Layer 18 of a small transformer language model trained on English Wikipedia (25 layers, counted from 0, width 96).
Take only the direct path to the model's output, skipping the later layers: a vector added to the residual stream pushes a token's score in proportion to its dot product with that token's output vector.

Output vectors of the tokens that the questions are about. A number n stands for n times 0.0027.
"fr": -209 -190 20 -203 -209 -30 -110 157 109 -82 -139 140 120 -103 -86 -53 79 185 82 -3 123 -38 10 -137 28 42 221 79 -33 -177 124 1 -34 122 27 199 182 99 -47 -151 141 -153 -119 199 55 -29 -160 -76 -50 137 -62 90 191 51 -7 172 178 -56 -138 -204 -42 200 -101 -8 -123 65 -54 89 -19 -27 -94 -11 93 -57 58 22 -74 -265 10 -257 114 129 137 185 -55 -77 169 31 128 -194 -278 -221 210 -26 20 49
"il": 126 21 -158 -175 210 -81 -29 -234 54 -36 120 -235 -13 -16 136 73 -29 106 103 -120 -104 -104 -212 63 -12 287 88 -18 0 -45 -216 143 -41 -169 -107 52 -82 12 -252 8 164 -144 -46 -12 189 -177 79 50 -4 -34 -60 182 -50 -192 207 -161 56 35 217 -248 36 -84 -3 88 112 92 40 175 -22 113 41 -60 115 122 65 94 -2 115 17 74 -19 40 55 -155 -242 -69 -191 44 -7 61 142 94 110 -78 -37 -36
"he ": 121 13 -54 112 -201 -268 -238 -43 -20 79 209 -41 -51 107 14 -79 34 70 -222 -191 -151 -74 -247 272 397 138 -100 -109 328 -29 -13 216 183 42 233 110 -14 42 338 -158 -323 56 33 320 -238 -197 -170 114 7 129 -136 38 67 212 -399 103 4 295 61 21 -249 -12 244 -122 -255 160 26 91 290 25 -219 77 -123 -165 -50 70 -57 54 149 -108 -107 31 18 -46 -157 -249 22 280 104 173 -164 -130 -197 -134 -9 -12
"om ": 64 -18 -115 -3 -7 10 -52 -314 -17 -130 -98 184 51 130 73 -66 -209 67 99 245 -92 185 -64 144 91 191 -118 90 -261 -256 -244 74 -46 -156 21 -206 -36 -68 193 -147 -157 187 110 3 -17 -409 160 78 -64 58 99 -81 130 128 -246 41 206 189 12 191 -236 71 -133 -3 -88 79 -171 44 216 1 -51 304 84 148 -108 27 21 181 64 -57 -10 203 -15 -158 -200 136 97 50 -71 258 23 159 -387 31 -183 -128
"was ": -184 196 123 -79 -14 -234 -214 -19 -80 -251 -1 -143 91 236 48 -68 111 -5 -75 -163 18 -105 -115 -32 283 -28 -14 116 241 -257 -76 -10 111 320 -68 18 -80 -1 143 100 -192 147 -283 243 -267 67 -25 284 -4 -47 42 266 130 269 -133 -130 18 260 112 109 5 172 210 -110 -158 169 43 5 35 -201 -146 -19 -72 -23 -171 -18 -6 149 51 19 -251 -24 70 -172 -238 67 -77 165 -78 -1 113 27 -130 -100 9 -20
"in ": -24 43 -64 -65 168 -124 -141 -116 -310 -97 58 70 65 41 11 -73 54 -13 126 -76 -209 -160 -86 15 -84 -22 108 165 83 -137 -136 52 -205 -147 -50 -59 113 -4 152 183 42 99 155 237 -70 -4 -132 -52 33 -79 -2 185 32 -27 83 37 -48 127 -38 -83 23 -40 -21 -94 216 -59 3 99 201 16 -191 14 33 -211 -309 208 100 15 135 -116 5 -35 90 141 85 -205 -135 159 -113 119 -47 166 -100 139 64 41
"and ": -114 125 64 112 32 -236 -17 -260 49 -150 294 -17 20 94 -194 -98 112 5 40 -216 -200 -85 253 -19 54 -74 48 -86 -25 -39 106 1 -74 270 -200 188 72 -67 145 120 72 64 253 -8 -120 136 -67 9 13 -65 -53 111 -130 130 -74 -32 235 202 -102 10 -33 27 -125 -270 5 57 18 123 -7 142 84 -88 64 -127 78 5 -9 -163 71 -153 -85 -187 -76 129 -214 -47 -27 315 -220 1 23 16 -89 190 -68 23
"20": -64 21 85 81 -55 146 -38 -162 20 0 -246 135 -108 59 -148 -38 -159 4 -99 77 -9 161 -34 -67 4 23 31 202 -66 -122 229 116 -74 7 15 -83 123 230 -60 13 38 -6 -65 38 -2 -18 -52 125 13 -111 -82 158 -23 -115 -111 50 7 48 -79 -98 6 44 33 -96 -305 11 37 -219 110 -85 164 39 39 192 -55 163 62 -37 -194 82 3 -79 -37 -83 40 211 -96 156 229 -93 -50 41 -203 19 26 61
"201": 18 158 -157 87 -221 261 -195 -85 196 17 -386 12 -106 128 132 -98 -154 147 -28 50 -18 243 -120 -73 -62 -10 4 115 -36 105 -28 134 -83 310 34 -60 70 257 282 -133 -270 155 -147 234 -218 -17 28 147 12 61 -37 215 -9 -205 -128 -125 59 -151 31 -111 -141 185 -48 91 41 200 73 73 -67 143 38 -3 -145 37 -22 82 -176 -335 -64 -127 70 -66 27 -86 -118 201 -66 49 4 -29 -11 -3 -38 -118 15 105
"ia ": 30 21 64 -35 -232 -76 -287 -229 -43 107 57 48 -2 77 -29 69 -293 45 35 99 -121 -179 -191 124 44 196 2 127 -71 -20 -127 -70 135 99 143 -25 -6 129 -72 275 -37 90 173 8 68 -112 139 46 -59 46 201 175 270 156 120 96 7 166 -292 -25 107 172 52 13 -138 134 -208 38 -62 205 -295 129 46 -104 -241 -199 17 -209 -20 121 32 -182 33 -40 72 -39 -359 27 -92 11 112 182 -62 -56 -180 -69
"&": -243 71 43 -115 -96 41 -135 -167 25 -84 87 -44 -156 41 -53 32 95 -159 111 140 -129 0 26 4 351 -31 -188 135 75 -123 -11 -275 -206 -21 102 -74 -71 22 243 4 -4 10 322 146 139 223 212 11 -18 -33 -48 134 1 -125 25 122 179 -24 -53 148 65 118 -209 -182 57 22 -126 80 13 59 120 47 116 213 81 161 -113 -253 -88 -109 -99 155 -103 -8 -134 40 -43 296 -59 -263 -146 -123 -170 41 -90 1
"his ": -34 6 88 40 7 -232 -420 39 274 31 50 117 -330 242 75 -243 -46 191 -237 -229 6 -26 158 393 83 56 -133 26 136 -168 2 140 57 -266 -97 -25 -39 304 304 -196 -171 14 143 212 -150 -146 25 -54 -9 8 -192 -7 -52 336 -179 -75 224 172 -7 29 -216 66 279 52 -281 190 -114 120 310 -249 -205 31 -127 7 -136 152 44 153 159 -199 -60 55 -60 96 -178 -67 97 -40 147 167 -71 -48 -199 34 -99 -37
"de": -67 -116 181 -37 -14 -195 -89 -124 331 -186 -7 -10 182 116 -93 138 -15 -148 222 110 52 107 30 144 -90 -62 171 92 -196 -55 109 -217 1 236 121 -28 -108 249 -34 -92 -85 -13 75 83 -172 -107 -42 -129 -4 43 161 107 138 301 -115 -52 -42 -367 113 10 -130 23 150 -51 213 -54 41 109 124 -101 -90 32 96 -49 -61 94 -80 65 211 106 -19 74 -141 -98 -202 10 -95 -96 -6 67 -167 -103 -136 -295 -41 87
"ew": 198 68 29 -150 90 61 152 235 91 -152 -57 78 -252 -202 136 8 128 -58 124 -96 118 228 -115 283 16 363 -6 136 12 -80 -23 135 146 7 -48 -97 -50 28 20 -2 151 -231 -79 -136 -9 -79 59 131 -71 3 -27 -126 202 180 -1 119 188 157 56 3 -60 -200 -56 -161 72 152 -144 -310 100 112 -132 37 33 -63 34 32 -26 -225 71 -50 -81 88 -162 56 -42 -6 -133 29 -79 -14 -262 -220 -157 -94 -143 10
"===": -66 110 131 -148 3 241 -356 -348 -69 -300 -16 58 33 304 108 60 -150 51 -168 65 -131 -107 -113 -62 173 -57 -222 -150 -83 20 -18 -1 100 96 -64 75 -33 -106 24 198 -160 -63 198 -234 -187 14 97 25 -41 -1 -2 -34 -33 -143 -64 176 172 243 -127 121 143 187 169 100 34 205 50 194 -40 163 8 290 43 -138 315 -287 -125 -133 174 -292 61 124 -75 -58 89 206 157 -215 33 -194 -142 50 -78 -202 51 91
"that ": 72 -178 26 123 89 15 112 -99 4 -255 46 -221 94 406 -236 -49 7 165 -143 -190 -13 -78 -13 102 158 -63 34 -48 303 42 186 355 -91 102 -325 -96 167 154 375 29 -193 62 104 323 -81 41 -17 -255 -8 -134 -8 130 164 207 49 92 332 -174 2 -19 -282 140 -118 -118 -479 252 -119 22 389 -195 -209 -33 -111 -150 -50 91 -61 -257 178 -341 -36 105 -165 -50 127 -47 -63 16 104 69 -56 -65 -140 -107 0 72
"f": -119 -9 -39 -43 -130 62 -83 100 -89 -75 158 6 -40 -33 -146 -28 278 -209 100 36 135 -201 51 -258 -180 -19 140 -106 -96 72 -96 -112 87 -114 78 158 39 -6 -145 -109 -1 151 64 105 17 -91 -97 -21 47 119 -126 110 178 109 -90 -55 243 -193 93 -148 -76 63 -77 114 116 97 140 74 31 -295 48 -28 78 -15 -143 118 96 -5 -37 -4 35 32 -16 74 52 76 3 -94 205 -38 -186 -171 190 81 18 13
"l": 192 -188 -112 -41 153 76 153 48 185 -79 100 -140 24 -90 123 23 50 -52 136 -52 -101 -208 72 -302 59 -106 145 -137 -122 2 35 -45 83 -97 23 56 166 77 -227 -282 179 10 49 45 -159 -21 -113 52 13 42 116 139 141 -166 -89 -48 59 52 -136 215 22 -86 63 53 -74 62 124 -109 -81 -11 193 -91 -39 -73 -134 18 -48 -69 164 28 -21 -122 8 69 -145 -122 -24 25 -7 214 145 -149 248 1 40 -50
"ov": -21 -103 153 -261 11 -49 -80 21 97 -197 213 -88 196 -240 -116 -162 -20 -243 159 -103 -30 -8 -8 117 48 -61 -2 143 169 0 -105 143 69 -94 65 -113 17 -67 -8 196 36 270 160 -71 -14 -176 72 -57 -29 204 -195 -70 -134 29 135 125 51 153 134 -102 -304 26 -86 -104 -145 -8 -172 -50 84 95 39 -96 -165 79 28 -75 -188 -8 57 114 189 173 125 60 -81 -52 9 133 212 93 -45 149 -46 -177 -19 -4
"an": 216 167 103 -72 101 156 74 39 52 -35 -9 77 131 -146 -128 87 -82 -139 -12 -49 62 8 28 -62 -262 -5 -5 -5 -75 -109 147 -33 -22 6 -14 170 -31 -113 -27 150 -103 -29 -12 -100 5 -49 -19 7 -11 -75 -94 -42 -59 68 54 -83 -9 142 33 -16 93 -129 -98 146 -53 27 -38 211 -95 19 -9 -48 18 -191 16 164 -82 89 -223 -122 -250 5 -76 96 -154 -202 150 17 44 143 280 4 178 103 70 -51
"od": 18 0 -7 -254 42 -83 135 -66 74 -158 -217 -3 142 -54 70 -117 -196 -127 90 -130 -153 165 54 285 -19 93 -56 -169 131 -140 -102 100 76 -2 -131 -21 -69 44 -112 -17 -186 85 319 -11 -125 -96 242 16 -52 -43 171 32 175 58 261 42 150 114 134 239 -168 -62 -30 65 -142 107 -88 0 -43 250 -127 5 73 145 -60 -47 -171 -46 -96 -36 121 60 -85 -82 51 28 164 -3 65 -47 34 -32 21 -115 -291 -60
"for": 51 -35 -76 17 -94 15 10 -93 125 -82 -50 140 -36 62 45 174 319 153 -15 31 137 -226 -108 -183 -175 7 39 86 -94 -284 -7 48 -32 9 45 310 78 13 -44 -51 37 -48 38 196 -24 -38 89 -30 -21 41 -139 12 220 95 -126 97 90 -64 280 -353 68 198 -96 202 18 -79 14 -82 9 -145 -304 -103 83 31 -108 203 -17 -279 0 37 100 30 43 36 138 14 -31 27 39 -149 -40 -219 123 -361 31 -12
"en ": 139 13 -45 -130 66 -100 52 -182 -42 -50 -58 -260 -110 118 123 -4 15 -47 205 -163 0 -113 -14 149 -9 93 -94 -99 -191 -21 54 202 -63 -105 -150 169 50 -62 -60 196 -69 204 -153 43 -15 -97 222 -155 -12 -168 -123 49 157 156 72 19 117 47 47 213 0 163 19 -235 141 78 -134 50 181 69 -69 202 -92 22 -310 11 30 73 64 -167 -6 -219 154 -43 -50 51 65 -105 32 126 234 -36 -201 -125 100 -101
"|": -106 233 151 -180 -141 -207 -103 24 -62 1 58 34 -158 155 175 -155 176 95 73 132 12 131 -116 -122 147 50 38 -221 -7 23 103 180 -87 -73 -194 24 -85 31 296 143 -44 -58 173 -121 -117 124 -67 105 10 6 191 88 6 -291 -199 8 -29 10 -305 -142 39 1 179 43 145 -25 107 -142 116 18 -298 68 5 5 -24 -205 -167 -35 107 -48 75 44 123 -168 -14 139 174 232 -20 -56 20 -186 -242 -25 99 103
"ex": -48 -102 130 16 295 82 3 -7 53 -22 -89 67 -41 -4 14 -56 76 261 105 245 -20 -8 -61 11 -98 -32 78 -121 48 -298 75 30 -27 124 65 221 -198 55 127 -14 146 23 61 -34 34 -13 76 92 43 -51 -269 -66 113 103 34 107 252 -73 11 -5 -274 7 80 -148 -53 -40 -186 52 60 -179 62 -33 -3 75 -126 69 -104 -71 -36 31 -155 83 -81 85 -298 -123 129 226 -28 106 -118 -86 -133 -265 -70 28
"pr": -48 128 235 -4 -54 49 -67 90 293 -120 -101 -94 -162 -28 39 -175 61 266 -22 -7 150 -163 10 4 184 54 6 -176 93 -162 99 -130 163 96 -155 237 93 204 22 -25 0 19 -25 208 -62 -297 -187 -91 1 13 -90 -70 66 207 143 -45 26 -143 9 9 29 84 -89 -76 104 -64 -86 46 -166 -35 8 30 63 -136 -157 160 26 -125 20 -39 -173 286 24 174 -18 -83 -48 -18 136 -155 -277 25 -21 -190 62 103
"^": -143 40 113 -78 118 67 -99 -37 -171 -130 -62 -120 -75 -26 176 -86 99 9 -12 76 -15 98 -202 -42 26 101 -140 -95 30 115 157 97 108 -4 -107 -71 61 -45 12 106 -62 -95 63 66 109 253 93 210 -54 40 -211 207 -25 -80 128 164 -33 -300 4 -79 -48 76 -8 -51 109 34 -92 -65 134 -84 65 131 -273 -15 112 -347 -4 -74 77 -164 154 153 17 -43 142 90 164 63 -37 -395 -51 39 29 99 -221 39
"se": 22 160 -127 61 91 76 -101 67 330 -66 -20 -82 -54 150 33 94 66 144 248 -46 -76 -4 -219 -23 -102 -120 197 -62 156 18 -196 -151 -7 180 135 -79 -66 101 -69 -14 -354 175 168 -199 -132 31 -32 -56 -2 90 57 131 63 307 -106 22 116 -169 -52 256 -207 9 66 -185 13 -84 -34 38 133 45 -179 8 45 -15 -133 -261 -28 -110 93 78 -22 -58 97 -69 77 -151 -18 65 214 -233 81 0 -88 -135 -51 35

Each question shows what one neuron of this layer's MLP adds at an activation of 1. A number n stands for n times 0.001.

n80: -3 42 -101 -81 -14 -151 -58 -91 65 -203 98 -198 137 -29 27 20 44 106 188 20 77 -68 19 -29 85 86 90 56 -19 -16 -58 -6 47 131 109 107 26 -149 41 -57 123 162 31 124 16 -229 -98 85 30 -66 -31 165 30 94 -5 19 51 -14 0 -63 -80 -112 127 -17 -150 -61 53 24 163 -33 -149 -78 -8 -274 179 -18 17 3 109 -63 -12 -15 -11 -16 54 -74 -78 56 -92 -26 -27 83 11 -77 181 -179
Pushed up most: "he "

n118: 29 116 -14 116 139 -58 -34 95 -53 44 30 -31 -29 -5 82 -127 -40 -171 21 50 125 -11 17 -43 -40 -110 39 47 -111 -36 76 -53 79 3 -51 -27 46 -150 -37 -87 113 -54 -15 99 40 141 -83 147 473 -46 -21 -131 -160 -71 -184 78 -227 38 -6 51 45 143 -121 42 6 -94 71 28 -15 -26 129 -36 -91 3 -47 16 134 -22 127 -243 -42 -136 8 -252 70 -60 -70 -106 -3 -6 180 144 9 55 -47 65
Pushed down most: "od"

n312: -61 76 52 -275 147 0 173 3 129 -109 70 -154 -48 -11 -52 -171 -26 63 -129 51 30 -83 -40 -146 -75 -31 -104 86 -26 -84 -199 56 74 37 61 22 -34 -28 90 41 -3 -154 195 29 78 -134 -3 -60 4 158 42 48 -262 -9 20 -26 193 -6 -137 -40 -98 252 -87 -119 44 77 0 -125 -18 108 -3 28 120 118 -92 22 -99 193 3 162 45 184 17 36 85 -26 -50 -12 -6 -21 -50 -134 67 41 -22 44
Pushed up most: "ov"

n192: 93 -279 84 106 -151 -62 -45 -45 58 117 -30 -15 101 -46 -28 -74 -99 -137 98 -165 216 -108 131 -51 21 34 35 74 53 59 154 112 -9 -48 50 -200 -27 -204 -3 11 -55 -20 110 -26 -58 9 71 5 50 -158 47 -137 67 45 169 -37 20 17 -68 -118 19 124 125 27 97 -92 174 28 9 25 -186 -95 -39 -41 -40 110 90 206 36 93 -66 -82 16 -81 -8 -84 95 -122 -91 -18 -46 6 -56 -91 146 15
Pushed up most: "de"

n364: -74 63 72 88 39 -33 -74 -165 8 73 55 -302 0 43 -12 123 122 5 144 -156 -121 -44 59 -144 40 -42 41 -109 -125 29 24 51 -30 -24 144 -33 -24 -5 40 102 -25 -70 -82 -43 44 -66 43 21 -31 -100 83 -68 144 69 7 120 -10 -110 52 0 -20 52 -69 24 33 36 146 -52 25 120 -87 8 -74 124 -62 22 62 -21 -35 -77 -102 80 151 86 12 22 -172 -84 -185 145 110 -41 -67 -15 62 -16
Pushed up most: "en "

n218: 43 3 30 -8 65 62 20 100 97 -216 9 -52 -22 152 -13 28 92 -49 -162 -6 -56 -13 -131 -52 -128 -84 157 -69 -53 98 213 44 -44 183 102 128 -124 -58 118 -49 95 159 -28 166 -96 -74 25 -110 -11 -90 11 -102 150 -104 -38 70 36 -90 118 62 88 86 19 59 -14 -14 -66 110 52 -3 -42 -43 5 -233 41 -164 11 169 -20 -70 90 -44 -98 10 -16 -73 41 -94 93 48 -143 -85 -130 -133 15 3
Which two tokens does it push up most, strongest first? "that ", "de"

n212: -37 -123 64 157 -36 -107 227 -35 98 23 -12 40 186 85 91 -67 32 -28 55 -86 213 97 -103 -22 -84 94 -20 132 48 -152 112 38 -260 141 55 222 37 83 81 -148 6 -12 -42 67 71 -56 -109 79 -210 58 -30 34 57 3 81 153 0 49 9 -15 36 0 -39 -79 -82 -180 -37 29 -23 -52 -17 94 -34 -3 261 -91 117 -47 -50 -69 -13 -255 -56 3 11 -110 -3 -157 -39 102 -159 -51 -12 -61 41 -154
Which two tokens does it push up most, strongest first? "fr", "for"

n6: 40 -29 51 67 -80 80 -45 -60 20 307 81 -39 75 54 81 48 -153 -73 9 -35 71 -33 3 -27 -30 -31 -22 20 78 201 60 -55 201 87 104 75 -66 -84 141 -48 -170 91 -20 49 -8 -113 -62 70 -229 6 -24 -118 43 -24 54 -45 59 -40 -180 -47 64 107 172 -56 -20 -98 -18 103 -132 3 -154 -197 -22 80 129 -77 126 73 -55 -147 -207 -186 -58 -76 28 -85 66 38 -77 103 -73 6 -17 103 -107 203
Which two tokens does it push up most, strongest first? "he ", "ia "

n96: -25 -55 88 36 114 200 102 -10 15 15 21 -3 -111 -2 -65 13 42 -37 49 0 0 36 7 24 -26 0 74 62 -141 50 13 30 -60 -68 -103 112 168 -60 -22 40 -323 15 -10 37 129 -65 82 -42 3 -54 74 -129 75 8 -123 -155 -110 -5 54 -36 -182 47 51 -124 -99 -53 -123 0 104 37 43 -57 2 26 -109 93 132 21 -42 100 286 5 77 -66 -101 27 -60 -83 -75 36 48 -22 34 -42 -3 74
Which two tokens does it push up most, strongest first? "en ", "om "

n0: 32 -70 -221 37 -16 105 -8 47 61 15 144 -71 -61 -5 32 -94 122 -29 -5 -41 10 -27 -5 119 -91 51 -70 55 -7 -76 -29 -30 25 -47 -5 -33 111 -61 -57 45 -24 213 -143 -18 -66 -122 -23 44 54 -45 121 135 -143 -32 275 102 8 10 -31 -78 -53 101 8 200 40 76 3 -126 -45 -62 -106 50 -93 -108 -32 94 139 -52 51 -17 -22 117 -39 31 -48 -141 -50 122 -109 -100 107 22 -30 65 -89 13
Which three tokens does it push up most, strongest first? "in ", "il", "ia "

n226: -95 20 -28 146 35 -34 128 -90 40 3 124 128 -132 -21 75 -127 -120 91 35 -64 -145 -61 205 -96 3 -131 114 -17 14 -140 121 -60 -51 3 32 -11 -173 -21 299 64 104 73 -75 14 53 -89 74 -24 104 -197 -18 -27 67 -126 -263 87 38 -8 88 126 -110 -31 124 -9 26 0 -140 68 -14 96 11 -162 33 93 183 -109 49 -8 -96 -31 72 6 90 70 27 -8 31 75 -114 38 -18 -156 -87 71 -106 -45
Which three tokens does it push up most, strongest first? "and ", "ex", "&"

n61: 98 -25 -133 30 -117 194 -46 -16 -107 -39 -40 32 78 -65 -24 29 46 73 -34 48 -107 212 19 -67 108 212 82 -8 -11 -31 143 -67 8 29 117 77 26 215 108 -101 83 118 0 198 -27 81 -66 -3 -93 -104 -31 -230 86 -50 79 -76 -158 118 213 14 55 62 115 -77 -171 -39 -96 -96 3 5 29 -155 -80 -34 86 89 -203 -21 -15 -38 -133 -20 19 -86 -21 -130 14 -31 -9 -65 76 -88 11 16 -9 -67
Which three tokens does it push up most, strongest first? "he ", "201", "20"

n248: -60 -168 108 90 35 -23 11 109 23 -18 -117 -54 41 31 -12 88 -106 -11 3 -16 60 -162 -57 -35 -60 30 -10 -103 65 82 -69 100 -110 -96 -132 33 -19 73 28 110 144 -57 8 -46 35 173 69 -38 228 0 -137 103 198 3 -68 -104 107 31 -74 -84 -57 -53 83 -167 -74 -31 -16 103 -125 127 -66 -40 -12 -100 5 109 24 60 125 133 -56 103 0 36 177 -25 159 0 -32 -118 -155 -20 -38 -66 -55 38
Pushed up most: "that "

n98: -12 115 -66 79 -45 -67 197 -117 32 -53 -17 -43 36 -90 -30 95 85 -128 45 -66 -135 -68 84 -83 135 -37 -142 -24 86 -2 30 56 -12 23 -107 40 91 30 -28 106 -101 147 -95 -22 -82 53 3 -49 -19 79 32 14 31 289 -71 -119 98 98 193 10 -88 -64 105 65 -57 -36 -83 -81 -41 -74 30 -97 -75 59 -49 198 -98 29 41 -17 -37 -51 0 7 113 19 -70 -41 -20 -56 15 -70 26 -10 0 10
Pushed up most: "was "

n110: -67 111 9 72 109 -46 -140 -234 22 -68 61 0 -188 -26 -39 6 -12 244 55 -6 70 148 15 -82 141 18 107 -205 -30 26 39 44 0 -65 26 12 20 -189 -58 -180 -37 -54 38 -130 -205 12 18 110 67 -46 -115 -71 -196 157 107 21 76 108 70 240 48 27 54 -116 105 243 -72 -118 -3 111 -12 106 18 16 -123 -113 57 58 -39 43 -129 -76 -152 29 -45 95 143 -38 -3 -105 112 -114 267 68 -156 56
Which two tokens does it push up most, strongest first? "===", "and "

n234: 95 106 97 38 -59 68 -39 29 75 138 -100 21 50 37 106 -138 -63 -31 -131 -100 45 -43 154 -42 136 20 -127 47 -14 16 54 -79 27 -21 71 -2 10 -52 51 -49 -32 146 10 103 -67 -77 -11 -23 -27 90 30 -111 -74 10 -92 -51 -43 -64 -63 -81 169 15 -128 8 -76 20 -140 182 -42 -95 52 72 84 -38 188 -74 -55 -62 -125 -109 11 112 7 140 -107 -39 72 158 61 -76 63 -152 -15 -128 29 -3
Pushed up most: "pr"

n71: -62 -9 107 53 66 128 -28 -155 -129 -84 -28 -126 -119 119 82 66 6 -26 31 18 -46 -103 -50 -140 -45 -86 -181 -157 111 146 44 45 147 -91 41 -31 51 10 41 20 94 -43 -80 -24 -18 161 -55 -98 179 -33 -12 -179 -91 76 -3 69 -136 -66 -121 -227 -110 107 -128 125 51 55 -95 -134 -60 -66 6 66 -135 365 71 81 -55 105 140 -148 135 0 26 63 70 -89 188 -49 50 -25 -6 61 -107 135 100 121
Which two tokens does it push up most, strongest first? "^", "==="

n36: -21 -55 -57 44 12 17 -28 -31 -44 -10 -5 113 -46 54 -58 -67 -14 145 67 -117 -128 -201 7 -157 0 -34 82 163 -42 18 10 51 24 60 22 -87 -56 154 19 18 78 12 98 -86 63 -22 174 27 -45 -19 -5 11 -180 -84 -90 190 42 24 -109 166 119 130 75 -30 -53 -22 -119 102 -14 -19 -97 -10 -63 -42 -51 -115 12 13 -127 35 3 112 65 -59 -104 9 -29 34 -2 -110 -20 199 -2 81 -64 78
Which two tokens does it push up most, strongest first? "ia ", "==="

n1: 40 -17 49 9 -197 -49 83 139 0 9 179 31 -85 14 119 85 -86 143 82 128 -84 133 -43 -89 15 -287 22 -47 -62 83 33 15 256 235 -178 27 43 37 34 -66 -158 69 107 41 -57 -44 46 -98 -260 -119 90 -78 -97 59 6 78 84 -78 48 -12 16 26 -30 -163 -99 -103 -86 -124 215 -200 50 -18 0 48 116 -159 -74 11 59 -106 58 -214 42 66 39 -89 64 -53 -3 39 44 42 -66 -6 65 142
Pushed down most: "il"

n299: 25 17 44 78 -40 118 117 -190 -59 208 -23 26 64 -180 41 -86 71 -94 -118 42 -77 124 -76 137 -21 -26 0 50 -89 84 -81 -126 30 0 0 104 -143 -96 -76 68 102 133 34 -138 -16 -78 -141 59 68 28 91 -186 15 -44 -167 19 -125 -91 237 -31 144 44 -8 -6 -86 112 155 51 -183 -77 0 -66 8 -14 89 -71 116 -5 41 -55 64 -24 -21 108 40 57 53 48 261 37 -139 8 74 -22 -62 -44
Pushed up most: "f"

n145: -39 95 -3 -149 -54 140 251 33 40 -92 111 -19 -15 89 95 -121 -15 55 -13 90 -47 -63 -18 -107 -104 -44 47 -95 63 26 -99 18 122 13 -54 80 -187 100 66 -98 -192 110 -47 21 -60 130 80 26 -12 -170 60 100 33 10 -45 -100 116 235 151 38 221 -48 -22 -95 -6 52 113 186 -61 -52 200 -67 -125 -28 -13 -62 59 3 205 166 30 -88 -41 -177 -109 -27 -95 -59 -250 9 78 15 -179 -98 -223 94
Pushed down most: "fr"

n304: 157 -183 -79 19 -131 93 101 49 -170 14 -69 9 -6 -39 -110 6 -119 -23 77 154 8 37 118 110 -90 10 50 22 -16 -208 128 -8 58 -118 57 0 -26 -193 157 -44 -80 56 -64 -36 -16 33 53 -59 -141 169 -93 155 -50 29 -11 -84 28 85 -25 -68 -18 24 64 0 88 108 -81 -12 -44 65 -87 -111 11 73 18 -291 -22 -100 23 43 -15 -44 -26 -96 156 30 237 84 -91 110 -82 117 -73 30 111 -17
Pushed down most: "pr"

n331: 73 18 -50 -157 2 -41 -53 -41 78 9 34 -27 -51 -48 99 53 114 29 -89 -66 -2 -124 -20 -17 88 16 18 -51 -110 -142 77 -179 -102 -24 103 -54 27 19 41 82 10 26 64 90 -86 -7 202 -194 28 135 90 16 27 -83 -20 -73 -57 14 98 -76 -115 -9 -35 -79 71 165 -73 20 16 11 60 72 -74 -12 -2 52 24 13 -78 7 35 86 9 -46 154 -21 -49 -89 76 -118 150 -63 -57 131 42 -29
Pushed up most: "&"

n222: -75 157 -141 -11 36 -52 34 -130 -48 -50 112 -40 9 -83 31 -45 150 -22 3 -101 257 74 51 15 50 42 -61 -123 119 33 -85 115 29 -156 176 -96 -9 92 -26 -63 51 -30 51 -20 -214 29 50 -125 162 12 -48 -81 226 -9 35 -3 21 70 -30 96 -16 40 -157 166 111 -9 15 146 -29 -232 70 -70 20 -33 0 -34 27 -16 -149 -17 35 -6 20 -233 -20 -107 144 -119 -91 135 237 -28 -29 -102 44 -219
Pushed up most: "en "

n129: 158 122 32 -37 0 47 -84 -20 41 -38 127 60 -56 116 -27 -13 30 104 -130 -84 -51 -61 59 50 61 15 -12 -38 -27 -52 -55 143 -12 44 -78 -23 -45 66 -25 45 -214 -43 -130 -62 0 116 -11 33 173 -15 75 -55 -116 -71 -182 -10 -28 85 -18 196 -83 -229 25 26 -25 156 34 114 37 -117 -82 -185 -17 -149 5 126 8 178 -111 30 -5 48 -46 -93 94 76 -15 -13 -57 -77 45 -48 -2 70 11 0
Pushed down most: "fr"

n65: 140 -71 65 10 -82 -68 85 -5 -34 -18 -18 -40 87 146 59 -111 38 -246 11 -46 23 -106 -20 24 22 -15 -53 -48 -12 43 -5 -204 35 114 50 64 -56 93 -30 -102 -36 -163 26 -23 -129 43 -6 17 27 65 -8 32 -128 64 37 -18 -62 -8 162 -99 59 -242 41 47 122 79 19 44 63 123 -56 -177 -10 -52 -52 -46 -65 -105 51 42 125 19 39 -154 245 53 59 -23 105 -3 30 -108 -35 23 52 54
Pushed up most: "de"

n335: 83 -57 -24 -236 277 -48 35 -65 189 39 -125 157 -151 48 -114 -165 106 -115 -200 24 -9 -32 97 -60 60 -78 -178 -120 53 91 -181 -96 -81 -100 -134 50 54 -120 74 169 0 49 -55 110 91 -24 -129 -103 -49 119 105 -78 97 -3 -41 -83 -25 30 6 9 -40 -118 -37 6 30 84 199 133 -93 54 55 12 122 111 80 13 -122 31 70 -77 243 105 78 -114 26 106 -63 12 40 6 0 -139 119 33 -51 -117
Pushed down most: "ia "

n230: -17 225 100 -14 -32 -14 27 17 -6 -8 -126 -21 128 -11 -44 -106 229 225 -191 -43 17 126 -30 6 15 7 -108 14 102 32 44 80 62 98 18 -95 173 -68 128 135 -208 43 -66 73 -47 -137 42 95 88 -17 -99 -14 -15 -57 -58 -123 -81 104 6 -23 41 111 -106 -9 -56 -122 -122 18 -51 -6 -192 15 52 122 12 -6 -95 8 -168 147 -136 75 79 134 -19 -139 -136 -166 -35 -113 75 63 84 110 36 -57
Pushed down most: "l"

n105: -18 125 -103 56 -125 28 -74 101 61 86 41 -55 -161 140 46 135 -34 -72 24 -125 -139 -8 102 -39 -94 127 67 202 46 -37 71 -8 -23 -68 -14 2 69 -5 74 81 121 125 58 -26 -69 -103 160 -2 -113 -65 -129 10 -14 0 5 -26 -120 -81 -75 -210 150 -54 29 -54 -117 0 -143 57 -34 109 -155 54 259 -107 34 42 21 37 111 13 -40 -53 -91 -104 -10 36 13 82 57 61 -128 10 8 -127 61 -11
Pushed up most: "ia "

n184: 114 3 -80 -119 120 81 -71 -30 10 -54 -49 -82 202 -313 112 120 27 -274 11 28 -28 132 -186 -215 -25 -76 -217 -78 165 -19 123 14 125 -89 -155 -127 268 -114 -150 10 -22 -17 -207 54 -113 41 27 19 -41 -3 115 -98 36 -129 -90 168 191 -20 49 126 109 7 69 -18 47 85 0 55 -10 27 20 138 26 -153 66 80 0 -143 122 -67 -104 112 -23 -122 -272 74 14 -24 88 146 145 200 34 149 -58 -39
Pushed down most: "his "